Layer 13 of a small transformer language model trained on English Wikipedia (21 layers, counted from 0, width 64).
In attention head 0, each number of a token's query or key is one row of weights dot the token's vector x plus its bias. A token spreads its attention over itself and the tokens before it by the softmax of 0.177 times query dot key.
The model reads these tokens: " Sin" " City" " S" "aints" " (" "B" "illy" " Ray" "z" " &" " Scot" "ty" " Ray" "z" ")" " ended" " in" " a" " no" " contest" " |" " T" "ag" " Team" " match" " |" "\n" "|" " " "6" " |" " Y"

Query weights of the head. A number n stands for (n - 500) times 0.00095.
q0 (bias -0.202): 455 366 600 593 619 684 484 350 511 676 454 777 512 526 578 337 564 457 392 305 396 527 353 269 511 329 313 671 655 608 453 654 522 613 464 820 434 597 505 556 626 61 582 376 325 640 468 437 545 587 609 944 369 581 452 686 551 568 497 405 328 511 404 369
q1 (bias 0.280): 421 593 448 383 539 569 472 679 753 390 811 740 376 545 524 513 514 584 312 365 360 251 666 444 630 386 674 490 339 702 477 539 402 494 711 219 566 581 567 579 502 357 391 578 512 427 361 579 584 570 640 443 281 198 390 789 522 450 686 298 417 348 583 593
q2 (bias -0.525): 494 447 565 375 475 540 479 537 645 458 660 686 484 619 228 433 850 516 516 649 626 439 594 307 479 200 517 395 589 688 298 411 467 435 218 392 716 445 384 624 326 336 691 562 546 547 374 631 618 600 512 721 487 263 676 599 743 419 656 358 484 350 477 587
q3 (bias 0.650): 466 258 595 648 617 564 458 479 535 674 666 568 576 288 467 323 655 579 358 308 371 617 522 421 198 334 381 417 815 620 214 401 429 398 556 682 379 474 321 898 497 779 485 334 736 316 568 724 243 485 452 470 347 734 655 327 397 572 376 317 397 279 393 496
q4 (bias 0.015): 347 429 803 512 457 328 523 346 342 474 650 132 380 569 552 545 243 610 427 627 452 635 609 573 476 261 665 586 458 593 630 647 154 622 385 526 198 443 529 495 727 499 665 425 453 508 455 526 504 282 351 691 536 448 466 531 336 499 710 632 579 570 554 443
q5 (bias 0.420): 584 529 594 424 524 615 252 374 618 579 526 684 422 585 410 415 463 501 449 262 551 557 519 538 576 474 226 427 341 411 327 501 228 468 430 282 584 544 467 348 420 691 611 629 720 385 282 694 441 567 492 562 487 790 730 684 302 907 561 377 582 360 253 379
q6 (bias 0.064): 688 369 418 431 458 418 507 472 413 335 694 501 294 461 503 539 528 571 482 612 496 475 662 576 372 612 538 544 473 445 467 496 570 467 462 793 643 666 411 300 569 572 547 520 473 517 661 438 611 358 238 303 567 498 529 477 417 465 574 515 561 591 695 447
q7 (bias 0.307): 250 361 495 555 409 451 488 555 255 765 693 439 627 498 540 280 562 454 367 506 560 712 497 706 293 740 449 518 402 661 363 516 826 284 466 234 491 424 483 528 272 538 522 736 408 469 325 287 584 349 345 470 394 527 509 558 403 440 459 746 351 613 556 519
q8 (bias 0.200): 454 771 493 299 452 592 400 798 508 712 545 630 157 433 552 456 537 807 517 557 566 337 485 559 329 458 522 449 394 307 478 822 330 491 488 326 751 466 662 649 364 558 636 355 629 297 321 450 396 408 399 477 606 445 599 565 400 698 295 655 434 504 551 655
q9 (bias -0.389): 502 448 509 573 519 383 342 626 311 490 437 451 722 380 303 549 537 283 644 639 100 575 568 591 499 405 430 643 251 503 862 612 415 530 497 762 412 544 614 141 592 327 643 437 435 593 518 658 574 578 445 527 666 431 310 370 466 471 690 653 247 597 357 629
q10 (bias -0.385): 705 410 411 551 336 477 871 485 426 322 553 516 550 622 701 606 449 547 398 561 420 502 676 508 291 427 595 632 473 472 525 882 371 238 533 785 437 353 509 207 464 466 505 658 467 534 516 452 586 605 436 504 443 655 634 679 504 567 634 475 558 380 624 482
q11 (bias 0.536): 583 397 529 552 330 723 457 525 571 663 546 631 212 568 348 639 373 400 220 613 494 213 280 445 694 392 141 375 771 570 611 528 420 711 281 613 353 227 559 586 565 605 567 343 457 580 787 495 508 620 418 610 529 704 878 445 367 591 304 545 555 480 301 609
q12 (bias -0.570): 643 422 412 705 499 776 455 553 763 493 455 410 921 351 368 505 277 768 506 451 569 329 532 639 455 430 573 243 516 573 513 261 586 521 455 276 376 544 464 520 388 316 539 607 342 712 619 778 374 346 448 560 655 680 597 569 547 376 399 560 413 403 442 388
q13 (bias 0.003): 591 476 471 436 147 612 460 430 387 467 406 684 607 209 482 566 608 507 709 334 469 398 409 787 333 647 627 371 391 654 600 597 329 494 583 752 644 491 476 571 358 512 455 329 652 437 646 648 380 410 698 723 407 260 256 559 516 345 415 655 494 518 276 503
q14 (bias -0.845): 484 563 521 468 403 273 436 577 516 706 479 432 792 653 582 485 384 385 623 491 495 314 547 688 614 435 643 449 514 489 525 650 785 466 434 375 552 465 410 561 601 643 480 288 247 629 510 597 563 485 316 634 391 404 391 723 545 545 560 536 539 527 240 354
q15 (bias 0.666): 652 522 311 591 428 586 465 462 604 431 452 677 505 544 27 306 641 529 305 374 712 359 430 349 686 729 728 452 554 554 466 433 541 559 451 438 480 446 401 822 341 693 542 458 254 304 336 370 372 668 649 657 538 398 516 635 585 441 389 741 180 436 301 619
q16 (bias 0.015): 515 510 418 648 592 756 434 491 288 331 640 749 128 583 605 402 727 650 521 573 629 491 542 298 432 416 448 764 487 719 439 484 655 454 470 415 526 510 414 276 398 614 556 486 202 489 461 413 395 701 761 422 510 548 521 548 636 610 418 457 596 387 523 523
q17 (bias -0.081): 513 509 421 482 347 505 426 662 682 233 328 424 526 590 740 210 598 416 433 655 481 447 305 392 328 410 405 474 678 674 495 502 742 670 463 357 487 336 405 633 587 555 525 694 551 380 460 615 413 253 476 436 369 500 763 599 310 539 493 531 605 539 415 569
q18 (bias -0.221): 460 523 609 484 492 352 757 386 190 477 238 547 599 576 253 663 191 383 398 140 633 496 372 317 516 368 579 579 354 417 472 791 470 766 381 655 561 606 525 438 508 456 372 416 420 415 705 743 373 676 576 631 563 662 485 419 626 539 787 528 636 518 416 354
q19 (bias 0.649): 623 527 539 552 638 375 416 615 666 642 613 700 384 523 409 498 476 922 246 466 493 378 299 234 384 436 364 503 561 517 298 463 570 528 687 677 545 464 622 966 140 623 308 412 368 249 379 342 679 461 878 629 137 538 583 356 495 737 463 601 384 386 266 555
q20 (bias -0.305): 570 624 796 561 513 408 494 451 297 624 563 578 343 372 499 501 338 498 340 527 448 486 279 480 417 459 444 572 512 677 506 401 352 476 685 843 399 478 347 602 477 699 428 644 533 499 615 504 360 658 279 508 724 442 559 846 331 610 444 633 331 486 637 503
q21 (bias 0.131): 657 654 453 549 459 724 266 562 517 719 511 733 654 613 342 514 335 405 787 472 396 529 360 432 320 474 401 460 691 368 436 285 358 431 657 481 594 454 668 577 572 384 527 319 451 422 385 518 312 339 620 702 555 385 428 647 576 536 461 607 508 271 515 521
q22 (bias 0.300): 671 498 378 369 460 299 380 498 484 282 638 652 517 477 615 431 424 376 526 689 643 514 468 492 509 508 516 367 614 299 633 498 668 665 515 299 334 442 455 846 384 219 654 526 619 697 598 451 461 304 560 519 617 633 432 453 550 429 494 555 252 598 636 473
q23 (bias 0.022): 518 606 216 454 367 488 415 301 571 757 478 599 397 521 554 373 202 419 552 337 471 364 518 588 562 561 672 546 528 362 636 319 718 593 706 410 530 402 591 680 580 531 719 413 469 598 307 744 455 437 605 301 447 465 704 607 577 526 556 616 615 363 542 537
q24 (bias 0.351): 536 673 365 459 386 675 378 492 731 522 437 488 503 617 473 444 541 350 604 731 747 499 641 749 409 434 524 669 393 405 249 285 641 406 489 634 460 595 414 527 440 441 482 661 445 442 509 298 471 286 677 498 548 508 415 350 382 655 616 652 326 368 451 386
q25 (bias 0.509): 503 726 482 530 760 611 326 582 620 240 573 520 307 548 455 494 685 496 394 542 471 369 489 535 321 296 590 372 298 430 515 587 608 299 625 440 488 511 504 843 388 571 514 625 523 434 369 589 349 612 463 462 401 701 768 605 439 508 688 429 446 482 528 452
q26 (bias 0.005): 442 313 569 598 456 488 636 467 454 620 527 489 112 595 294 458 528 447 757 481 524 404 525 380 504 484 346 719 691 272 421 595 284 536 387 610 487 477 649 463 473 513 590 587 305 472 444 613 478 922 365 532 598 538 257 471 639 352 389 401 843 465 607 398
q27 (bias 0.289): 552 386 407 502 332 476 311 734 512 367 710 569 320 433 708 592 644 475 636 554 472 607 655 243 617 443 389 553 207 396 592 635 723 547 300 345 318 480 457 666 442 442 172 435 391 302 394 736 494 538 222 644 390 703 489 273 569 522 456 699 630 615 724 401
q28 (bias -0.008): 434 292 526 706 701 491 482 665 517 480 763 708 304 538 468 630 387 371 426 766 674 405 620 380 459 265 456 567 454 287 523 531 594 649 425 552 405 292 594 569 678 442 470 511 644 400 236 471 610 356 506 475 428 552 504 690 604 465 435 606 492 661 408 346
q29 (bias 0.412): 324 674 511 296 546 621 363 594 318 610 521 222 604 668 455 565 453 434 461 576 549 529 589 317 570 543 627 291 487 726 630 398 342 509 497 563 572 531 359 572 321 529 662 427 436 440 460 617 580 366 402 346 465 697 383 357 494 667 290 496 589 565 480 593
q30 (bias 0.604): 493 272 479 352 363 413 836 266 332 611 324 763 373 545 557 552 392 376 349 651 489 597 678 512 306 492 790 459 588 652 575 429 508 339 372 517 693 425 467 500 691 604 271 498 211 545 635 486 395 630 358 492 582 460 443 516 416 432 522 583 783 583 273 446
q31 (bias -0.489): 719 331 446 525 383 451 621 495 615 305 594 374 413 473 381 579 441 447 774 548 431 666 361 496 290 435 908 663 499 393 664 586 633 541 330 582 648 542 467 563 439 340 515 309 728 458 640 179 440 551 786 526 703 643 576 492 519 496 390 501 450 411 438 365

Key weights of the head. A number n stands for (n - 500) times 0.001.
k0 (bias -0.071): 375 432 517 460 561 575 520 358 508 588 579 683 383 339 587 413 556 649 385 616 570 592 665 404 197 441 383 641 450 565 314 395 477 639 469 693 569 581 400 484 401 482 374 318 577 424 339 524 340 609 452 595 453 490 552 831 643 545 534 581 312 546 499 566
k1 (bias 0.190): 429 232 471 398 498 415 400 690 768 472 660 714 522 672 691 369 718 396 523 582 472 551 585 513 357 303 208 431 414 644 358 546 505 598 538 396 622 502 542 583 419 555 240 668 271 450 513 570 610 489 386 531 596 431 514 503 614 407 466 170 522 562 424 590
k2 (bias 0.365): 566 515 381 307 338 593 509 514 402 569 587 816 519 565 333 559 963 260 473 551 488 364 435 459 451 460 261 299 527 689 314 598 514 492 190 652 573 430 442 609 675 717 667 352 424 290 465 535 555 496 590 369 535 492 575 355 815 380 360 497 394 578 404 556
k3 (bias 0.373): 758 383 764 599 212 512 355 635 519 718 622 631 790 529 326 545 464 624 518 548 410 415 448 480 206 256 385 433 591 458 289 511 728 658 652 445 584 532 342 279 529 674 584 483 630 453 618 543 440 317 333 416 609 508 337 693 228 664 456 468 657 308 658 143
k4 (bias 0.323): 417 696 527 494 796 578 554 682 482 329 595 306 498 523 520 493 454 520 564 453 413 526 496 289 455 617 557 582 567 480 675 418 221 470 527 385 325 471 541 561 766 264 486 424 588 512 587 741 427 289 612 289 106 548 417 737 636 418 754 277 611 347 781 434
k5 (bias 0.460): 586 455 399 361 553 383 354 428 495 456 600 452 896 471 340 553 511 555 431 603 262 545 357 746 664 532 676 426 562 480 482 679 727 579 517 699 524 609 271 227 451 372 328 587 654 643 413 405 501 367 581 294 533 360 584 543 643 623 443 393 518 384 506 398
k6 (bias 0.337): 466 407 420 617 515 366 544 673 599 255 604 316 526 377 338 363 504 474 487 504 561 505 594 407 406 592 646 689 535 619 547 481 532 472 618 401 584 469 508 360 729 488 558 368 550 549 758 204 446 479 389 572 395 481 590 483 669 320 528 367 582 368 667 516
k7 (bias -0.240): 450 490 369 399 620 610 483 535 328 380 483 435 682 570 433 361 481 327 535 410 522 527 701 563 360 615 242 530 747 727 433 558 635 415 342 251 645 438 514 348 615 542 693 552 364 509 468 507 468 420 240 470 336 535 648 672 346 547 549 585 787 613 567 539
k8 (bias 0.092): 339 397 631 377 549 475 401 787 413 504 603 411 445 610 488 662 769 519 594 535 483 459 207 424 459 504 393 287 233 196 663 715 285 666 592 522 854 576 500 304 606 381 442 469 695 488 458 372 683 398 301 466 407 680 443 543 498 498 477 580 533 551 561 603
k9 (bias -0.048): 611 626 341 510 563 502 436 738 488 481 472 417 618 515 551 381 443 428 525 529 601 410 332 548 444 583 506 519 353 713 452 81 733 298 411 500 627 385 737 434 533 265 776 561 619 745 526 624 383 531 565 468 506 534 580 578 622 689 597 224 350 466 399 552
k10 (bias -0.006): 553 539 395 561 622 416 398 488 627 500 703 700 82 435 656 344 461 592 683 310 633 551 563 321 561 567 447 445 544 548 322 423 423 366 459 160 508 482 683 467 659 589 525 445 461 625 351 258 417 624 739 468 265 553 551 514 650 713 426 418 635 447 688 443
k11 (bias -0.035): 472 485 645 633 367 503 387 390 542 523 354 522 381 451 325 710 389 781 374 626 421 320 505 357 547 404 357 583 294 434 577 837 471 730 325 658 530 421 310 155 572 374 556 477 446 233 782 504 552 552 506 370 698 582 558 657 522 760 577 643 725 501 566 469
k12 (bias 0.299): 665 638 439 641 544 799 527 212 783 516 494 391 647 565 509 406 580 514 492 449 461 385 610 264 712 585 455 266 525 609 475 569 461 501 517 653 542 681 481 372 311 564 470 261 405 552 520 627 580 383 510 405 492 425 583 228 587 433 644 477 367 450 373 483
k13 (bias -0.078): 469 442 563 537 539 586 419 576 579 540 358 439 497 479 362 496 625 502 481 626 481 370 492 631 360 534 569 411 253 659 441 512 584 568 617 396 629 446 677 477 373 490 548 582 440 287 273 598 604 714 665 622 382 553 307 487 438 638 449 590 525 253 644 627
k14 (bias -0.247): 407 774 452 286 523 771 459 598 662 624 584 512 436 502 678 469 428 361 419 227 360 627 437 538 426 645 513 542 532 415 391 568 572 415 347 572 421 390 688 549 538 773 586 391 389 616 601 421 518 554 285 728 108 642 361 385 515 429 521 514 492 501 509 564
k15 (bias 0.151): 760 490 586 332 492 586 275 261 550 409 566 437 502 554 320 667 505 611 223 395 294 496 545 305 560 414 334 349 214 578 803 706 536 629 492 601 493 636 542 672 541 489 516 786 462 256 237 661 594 467 414 611 578 408 620 582 376 434 511 518 434 535 518 614
k16 (bias 0.009): 591 382 263 491 205 341 473 464 771 679 646 272 432 490 437 547 724 633 460 644 601 684 654 596 439 587 589 444 609 524 559 525 461 292 403 544 501 384 482 456 473 410 345 331 435 497 530 584 741 466 548 505 573 684 564 616 433 421 154 452 360 521 429 703
k17 (bias 0.269): 311 502 612 418 394 485 374 499 222 672 310 567 365 938 524 320 473 516 336 607 567 514 453 529 593 537 577 384 602 533 564 650 709 724 650 400 540 430 380 513 389 544 652 456 534 549 640 682 354 549 548 418 275 437 431 526 493 444 289 674 394 599 359 307
k18 (bias -0.176): 382 694 662 401 670 376 429 368 662 645 435 268 440 422 341 520 477 481 678 318 580 654 318 586 375 512 671 359 403 644 603 448 625 451 464 516 510 620 758 582 458 509 439 556 575 455 491 376 312 599 667 700 252 698 489 469 542 602 476 560 301 685 434 358
k19 (bias 0.142): 431 162 608 573 611 350 388 437 486 641 634 634 621 499 221 998 440 903 472 559 643 539 475 443 198 521 572 521 118 392 360 685 481 566 636 463 510 534 499 456 290 561 373 481 336 666 349 458 408 485 368 460 584 289 602 696 498 489 462 558 624 519 610 385
k20 (bias 0.315): 441 501 688 388 367 585 530 455 381 401 520 447 492 459 291 337 617 531 517 659 555 552 416 382 434 684 524 509 563 590 549 501 280 601 672 529 582 510 506 461 395 490 392 727 635 681 654 427 250 534 476 547 279 266 519 711 476 462 438 592 394 471 618 726
k21 (bias 0.451): 575 484 454 627 458 665 461 473 474 599 257 555 769 508 616 577 416 539 556 623 359 369 506 729 506 253 347 281 509 475 606 582 543 370 443 649 690 458 464 575 416 542 597 576 460 518 426 537 667 332 471 521 326 218 374 501 731 595 538 643 383 282 534 527
k22 (bias -0.322): 621 418 620 561 482 503 227 540 495 284 550 575 370 557 645 509 585 510 796 658 563 618 540 361 583 624 229 592 297 415 411 306 567 501 404 506 519 389 184 589 467 607 332 503 460 458 652 509 422 389 566 394 612 637 567 332 592 418 512 632 483 487 667 404
k23 (bias 0.176): 459 543 487 651 548 683 401 385 695 619 556 537 623 547 507 278 378 545 533 575 253 409 271 568 658 670 250 604 495 409 687 437 689 473 562 500 543 406 578 635 405 465 444 589 656 522 503 314 662 490 408 428 389 186 628 639 437 428 374 657 492 436 463 329
k24 (bias -0.099): 558 443 403 340 371 648 277 561 460 603 453 415 523 412 472 463 591 558 464 699 651 394 643 404 537 424 765 604 541 636 430 414 519 540 596 428 525 647 460 516 760 640 270 467 387 563 641 318 569 175 382 265 704 531 414 319 578 551 552 691 443 453 358 375
k25 (bias 0.086): 405 485 658 341 416 238 254 711 416 534 843 436 284 560 692 361 542 602 444 875 575 397 174 528 446 492 437 485 856 418 292 564 447 722 634 478 562 570 502 540 440 619 293 567 463 690 527 462 462 575 467 238 705 653 593 417 386 349 406 442 356 704 438 334
k26 (bias -0.363): 388 522 480 589 204 544 684 329 481 349 559 432 451 234 568 736 418 442 787 387 461 481 394 684 544 438 541 563 468 440 684 658 434 407 787 306 330 455 574 570 592 311 584 594 412 248 408 610 529 638 331 717 534 552 493 780 752 490 465 409 522 361 517 398
k27 (bias -0.186): 348 456 672 503 406 137 618 747 511 468 673 387 278 659 604 525 385 732 563 490 423 818 477 424 725 334 436 639 98 474 284 408 488 489 572 461 709 407 625 525 626 483 625 267 453 491 596 526 397 600 382 572 267 629 616 354 498 689 454 641 615 397 547 427
k28 (bias -0.300): 407 301 312 662 477 604 593 663 555 414 590 495 514 632 399 572 243 590 626 897 582 573 567 321 528 425 478 718 398 315 191 516 607 676 277 602 589 344 694 694 505 696 368 533 475 389 442 664 380 156 415 574 537 588 311 523 429 456 445 629 389 625 429 419
k29 (bias -0.025): 368 647 382 462 454 413 334 574 542 524 465 394 788 663 211 663 394 302 550 317 625 647 391 284 478 474 673 385 604 608 480 485 413 453 686 524 482 391 237 602 455 536 626 524 641 404 604 442 570 498 456 493 592 633 623 499 423 643 526 481 504 421 392 490
k30 (bias 0.033): 385 575 495 506 374 359 561 544 683 632 590 378 595 450 477 420 444 379 498 542 476 372 604 515 503 452 623 551 442 670 700 412 596 643 574 429 502 562 487 386 647 321 561 487 270 580 469 378 498 467 692 536 536 263 296 644 185 564 639 583 480 493 875 591
k31 (bias -0.319): 511 456 398 568 715 680 417 403 495 638 577 508 379 411 438 378 598 792 573 326 486 580 574 611 534 440 527 241 301 239 428 416 610 391 449 410 464 732 710 745 377 479 491 286 581 368 602 460 315 434 765 621 375 604 414 345 650 486 423 761 232 424 531 719

The vector x that enters this layer's attention at each token. A number n stands for (n - 500) times 0.0074.
0 " Sin": 625 639 505 564 514 388 410 614 412 399 425 502 332 372 564 351 465 334 522 361 536 473 489 539 601 663 647 548 508 430 640 266 559 539 486 380 593 505 354 976 424 518 510 557 426 446 576 390 653 419 385 490 643 434 562 339 367 253 458 590 244 463 621 549
1 " City": 628 645 386 450 658 566 483 528 509 594 388 617 68 377 387 224 629 399 345 716 614 531 329 749 640 678 425 348 573 381 528 419 582 264 480 512 185 461 637 773 605 513 359 514 628 620 471 366 406 391 467 536 434 558 767 350 365 558 465 543 308 474 571 574
2 " S": 722 651 487 438 573 413 615 458 392 529 402 510 204 539 560 224 406 340 542 471 582 357 540 652 739 680 569 539 396 405 567 108 468 182 299 519 439 553 590 527 757 830 482 576 648 451 494 290 583 283 686 604 316 535 716 739 442 501 384 540 447 726 214 434
3 "aints": 492 539 256 326 777 561 393 569 449 442 359 591 140 363 441 248 420 408 279 676 523 591 552 701 682 741 464 395 616 440 527 536 477 352 432 509 306 263 505 737 615 602 630 650 769 449 407 445 319 368 574 736 451 662 694 348 377 678 428 520 312 661 355 494
4 " (": 666 648 447 505 670 532 428 394 517 583 449 430 287 725 703 251 613 591 338 455 742 355 648 686 661 525 419 491 500 334 299 302 527 359 416 608 729 443 292 730 626 782 412 462 518 338 364 265 554 262 482 425 504 496 720 315 508 479 279 519 396 559 348 620
5 "B": 550 559 466 404 694 514 679 505 403 521 430 402 282 447 559 278 614 591 624 291 447 443 605 660 541 780 333 416 376 379 464 68 581 390 210 488 730 265 625 635 634 687 515 437 549 459 407 473 694 399 849 388 428 485 619 363 673 591 471 588 256 539 467 579
6 "illy": 732 743 372 612 699 483 374 356 589 475 374 723 246 438 531 263 592 635 488 710 341 544 583 323 491 646 349 411 466 653 404 377 411 441 344 477 338 267 630 674 814 462 514 455 675 522 592 443 400 405 644 572 374 537 358 245 610 266 731 560 210 355 470 643
7 " Ray": 672 809 514 578 543 457 331 396 546 387 289 731 187 589 348 325 682 508 685 413 559 707 691 588 478 364 175 419 545 629 635 223 407 326 308 390 175 551 725 557 670 548 519 556 461 462 716 501 440 236 594 590 287 474 724 468 606 413 487 528 398 524 446 624
8 "z": 591 653 528 727 592 541 650 318 519 384 346 701 142 397 506 175 564 616 558 623 563 495 854 537 683 400 548 408 358 438 463 226 460 356 418 512 411 571 579 581 597 359 700 472 731 327 523 432 380 210 631 586 358 726 765 415 631 264 434 389 423 758 380 441
9 " &": 570 606 272 606 651 765 450 279 602 678 619 472 292 485 644 344 444 644 463 463 393 791 371 502 604 444 556 371 368 567 477 391 554 428 250 507 469 540 525 685 894 332 522 336 457 354 578 386 443 206 553 447 289 590 801 408 424 417 360 478 486 517 472 715
10 " Scot": 547 505 190 530 626 648 449 358 695 517 472 613 293 376 615 155 423 377 429 460 382 732 493 412 448 559 444 528 506 461 642 366 551 181 317 229 442 293 661 683 843 466 596 454 503 417 641 711 392 408 676 400 372 430 435 502 837 415 466 726 436 623 501 572
11 "ty": 597 538 541 627 596 609 572 345 526 215 480 684 208 683 457 146 629 498 511 528 651 528 593 452 389 521 479 309 655 582 521 326 388 243 556 319 457 541 852 653 737 492 380 662 640 423 611 614 320 287 500 603 201 384 755 197 504 456 463 466 369 550 331 626
12 " Ray": 692 849 460 559 594 528 295 600 537 345 215 700 234 588 414 267 690 451 645 406 518 661 732 564 517 279 222 429 509 574 641 285 470 426 297 437 217 598 793 594 713 547 471 539 460 430 584 422 400 281 601 479 268 468 695 566 563 529 437 545 374 612 317 609
13 "z": 589 604 476 711 576 604 610 318 520 387 360 703 160 400 532 169 568 586 541 624 526 474 906 526 677 392 521 375 381 423 404 270 449 385 439 496 421 576 625 616 608 365 750 497 708 305 474 428 359 272 666 521 388 756 766 417 604 302 416 378 413 731 369 442
14 ")": 661 665 349 539 518 613 326 542 492 394 581 572 152 400 552 297 628 488 517 626 554 436 719 658 669 470 401 412 386 214 650 513 690 369 286 437 565 374 423 735 587 686 389 468 436 493 603 369 463 286 502 362 500 658 838 250 265 535 400 571 403 629 504 460
15 " ended": 258 746 331 484 624 577 437 437 433 601 470 698 310 615 692 380 657 174 409 274 624 600 534 459 455 885 495 520 468 470 660 619 441 334 419 532 512 264 493 859 525 711 444 467 479 421 570 328 409 349 512 352 555 515 267 409 443 406 444 535 501 376 453 537
16 " in": 433 650 529 467 412 538 511 448 369 483 624 451 257 706 507 272 602 430 530 283 564 477 583 802 629 684 471 470 376 402 594 451 513 535 614 506 450 275 580 947 577 661 419 272 478 546 569 375 454 347 485 319 507 435 391 280 477 381 448 500 491 399 490 645
17 " a": 657 702 786 547 584 439 535 319 295 395 541 459 296 581 591 413 547 409 552 288 636 336 571 647 626 696 559 452 387 340 377 491 630 292 529 500 430 220 497 909 445 655 526 508 462 469 446 403 405 392 460 341 374 552 297 475 487 513 491 554 588 390 297 773
18 " no": 497 471 448 443 615 321 427 318 379 509 528 492 379 510 788 448 507 424 646 376 648 528 375 502 541 884 639 402 409 482 442 357 288 213 536 433 397 415 611 871 521 662 477 517 660 338 590 458 460 487 420 368 420 622 391 465 707 423 457 556 413 397 180 804
19 " contest": 147 501 485 344 403 517 335 424 591 362 485 731 145 614 245 340 554 284 683 435 449 695 681 655 525 767 509 494 533 510 644 592 326 281 460 419 428 472 406 708 420 688 432 536 537 635 534 454 684 479 613 547 505 736 375 276 436 642 424 310 345 689 483 642
20 " |": 424 709 512 445 421 457 519 557 367 511 692 427 360 603 621 478 492 424 659 505 501 538 819 566 634 640 608 314 378 319 570 519 458 470 404 436 422 529 364 918 539 665 556 578 312 606 369 334 466 219 319 282 506 470 511 406 378 404 519 441 303 564 627 486
21 " T": 465 521 503 441 378 418 701 300 436 554 346 441 246 482 626 536 410 364 627 449 417 378 633 576 553 866 517 462 538 554 565 49 412 540 403 634 556 407 466 637 683 947 500 620 245 577 301 431 627 326 618 584 357 569 443 508 551 434 702 501 297 491 536 418
22 "ag": 588 410 510 333 362 509 621 433 636 426 331 540 228 515 496 363 296 416 524 582 550 710 863 626 604 552 446 545 347 527 508 244 304 757 463 545 359 190 643 565 521 782 580 436 580 850 521 585 402 447 406 682 350 693 339 514 648 332 537 282 135 700 595 481
23 " Team": 451 476 470 485 492 708 613 382 676 483 344 603 66 517 475 276 590 342 577 629 434 719 620 629 706 590 465 77 546 494 466 453 514 608 311 752 285 530 548 616 568 462 289 494 448 862 497 388 582 276 408 632 472 671 509 424 239 529 558 450 333 529 569 584
24 " match": 290 660 466 510 616 684 646 293 561 442 385 694 289 517 493 359 570 329 485 360 482 747 809 379 597 661 497 219 515 497 726 660 432 378 354 552 319 350 446 730 471 661 133 450 563 662 497 314 529 294 565 525 555 768 473 552 229 603 455 517 357 577 394 389
25 " |": 389 729 488 475 455 514 543 504 389 523 737 420 402 631 639 430 504 440 634 553 445 522 844 577 581 561 573 244 426 372 586 603 429 394 395 502 435 489 350 862 631 670 488 584 319 640 383 334 458 164 389 317 462 483 522 424 356 354 541 435 282 618 657 350
26 "\n": 344 631 511 531 480 505 514 289 556 602 561 270 412 462 633 494 495 694 253 511 345 546 658 648 485 626 443 421 343 456 538 239 443 398 500 470 448 566 444 785 543 924 676 592 328 510 356 589 422 366 232 398 550 439 607 319 398 450 540 724 469 442 619 410
27 "|": 581 557 521 450 449 533 660 508 481 572 581 242 322 628 433 380 498 588 559 495 679 457 508 412 562 771 490 311 434 578 411 494 383 462 235 236 426 581 576 904 558 647 649 561 284 496 350 448 440 297 379 462 588 421 620 453 372 532 510 499 444 427 592 593
28 " ": 573 594 597 583 443 735 582 293 610 425 465 260 413 730 406 404 342 474 548 594 582 358 448 681 581 883 367 473 599 337 364 407 342 254 303 306 467 475 532 727 322 766 791 300 380 634 338 494 480 514 613 386 564 577 521 349 594 394 378 598 453 653 410 579
29 "6": 579 722 437 718 336 532 488 436 391 550 494 527 430 544 342 551 483 448 375 662 759 274 568 640 519 945 354 276 636 165 542 334 382 542 222 339 347 356 680 567 436 773 838 475 439 564 449 477 356 628 645 389 581 569 583 321 498 396 420 557 328 522 449 553
30 " |": 596 580 682 393 91 482 735 408 542 582 528 352 389 664 435 656 507 521 652 510 591 417 611 424 662 777 442 277 310 589 295 570 402 480 189 228 426 569 592 699 515 601 767 469 637 601 442 434 431 367 559 333 575 633 663 261 498 344 385 504 282 458 445 715
31 " Y": 587 553 588 370 388 465 736 259 433 828 215 450 292 409 523 434 433 615 781 423 647 475 497 626 578 769 151 305 358 479 647 171 464 492 329 617 521 699 649 669 381 555 712 459 407 418 435 507 625 329 637 410 499 544 477 536 596 403 628 509 235 708 449 531

Token 27 "|".
To which token does it give the most attention? 25 " |"

Token 30 " |".
To which token does it give the most attention? 14 ")"

Token 31 " Y".
Which token does it look at most, and with what share of its attention? 26 "\n", with about 30%

Token 11 "ty".
To which token does it give the most attention? 4 " ("

Token 17 " a".
Which two tokens does it look at most, in order? 0 " Sin", 14 ")"

Token 10 " Scot".
To which token does it give the most attention? 4 " ("

Token 26 "\n".
Which two tokens does it look at most, in order? 25 " |", 20 " |"

Token 20 " |".
To which token does it give the most attention? 20 " |"

Token 28 " ".
Which two tokens does it look at most, in order? 26 "\n", 25 " |"

Token 23 " Team".
To which token does it give the most attention? 14 ")"

Token 22 "ag".
To which token does it give the most attention? 0 " Sin"

Token 18 " no".
To which token does it give the most attention? 0 " Sin"

Token 14 ")".
Which token does it look at most, and with what share of its attention? 14 ")", with about 90%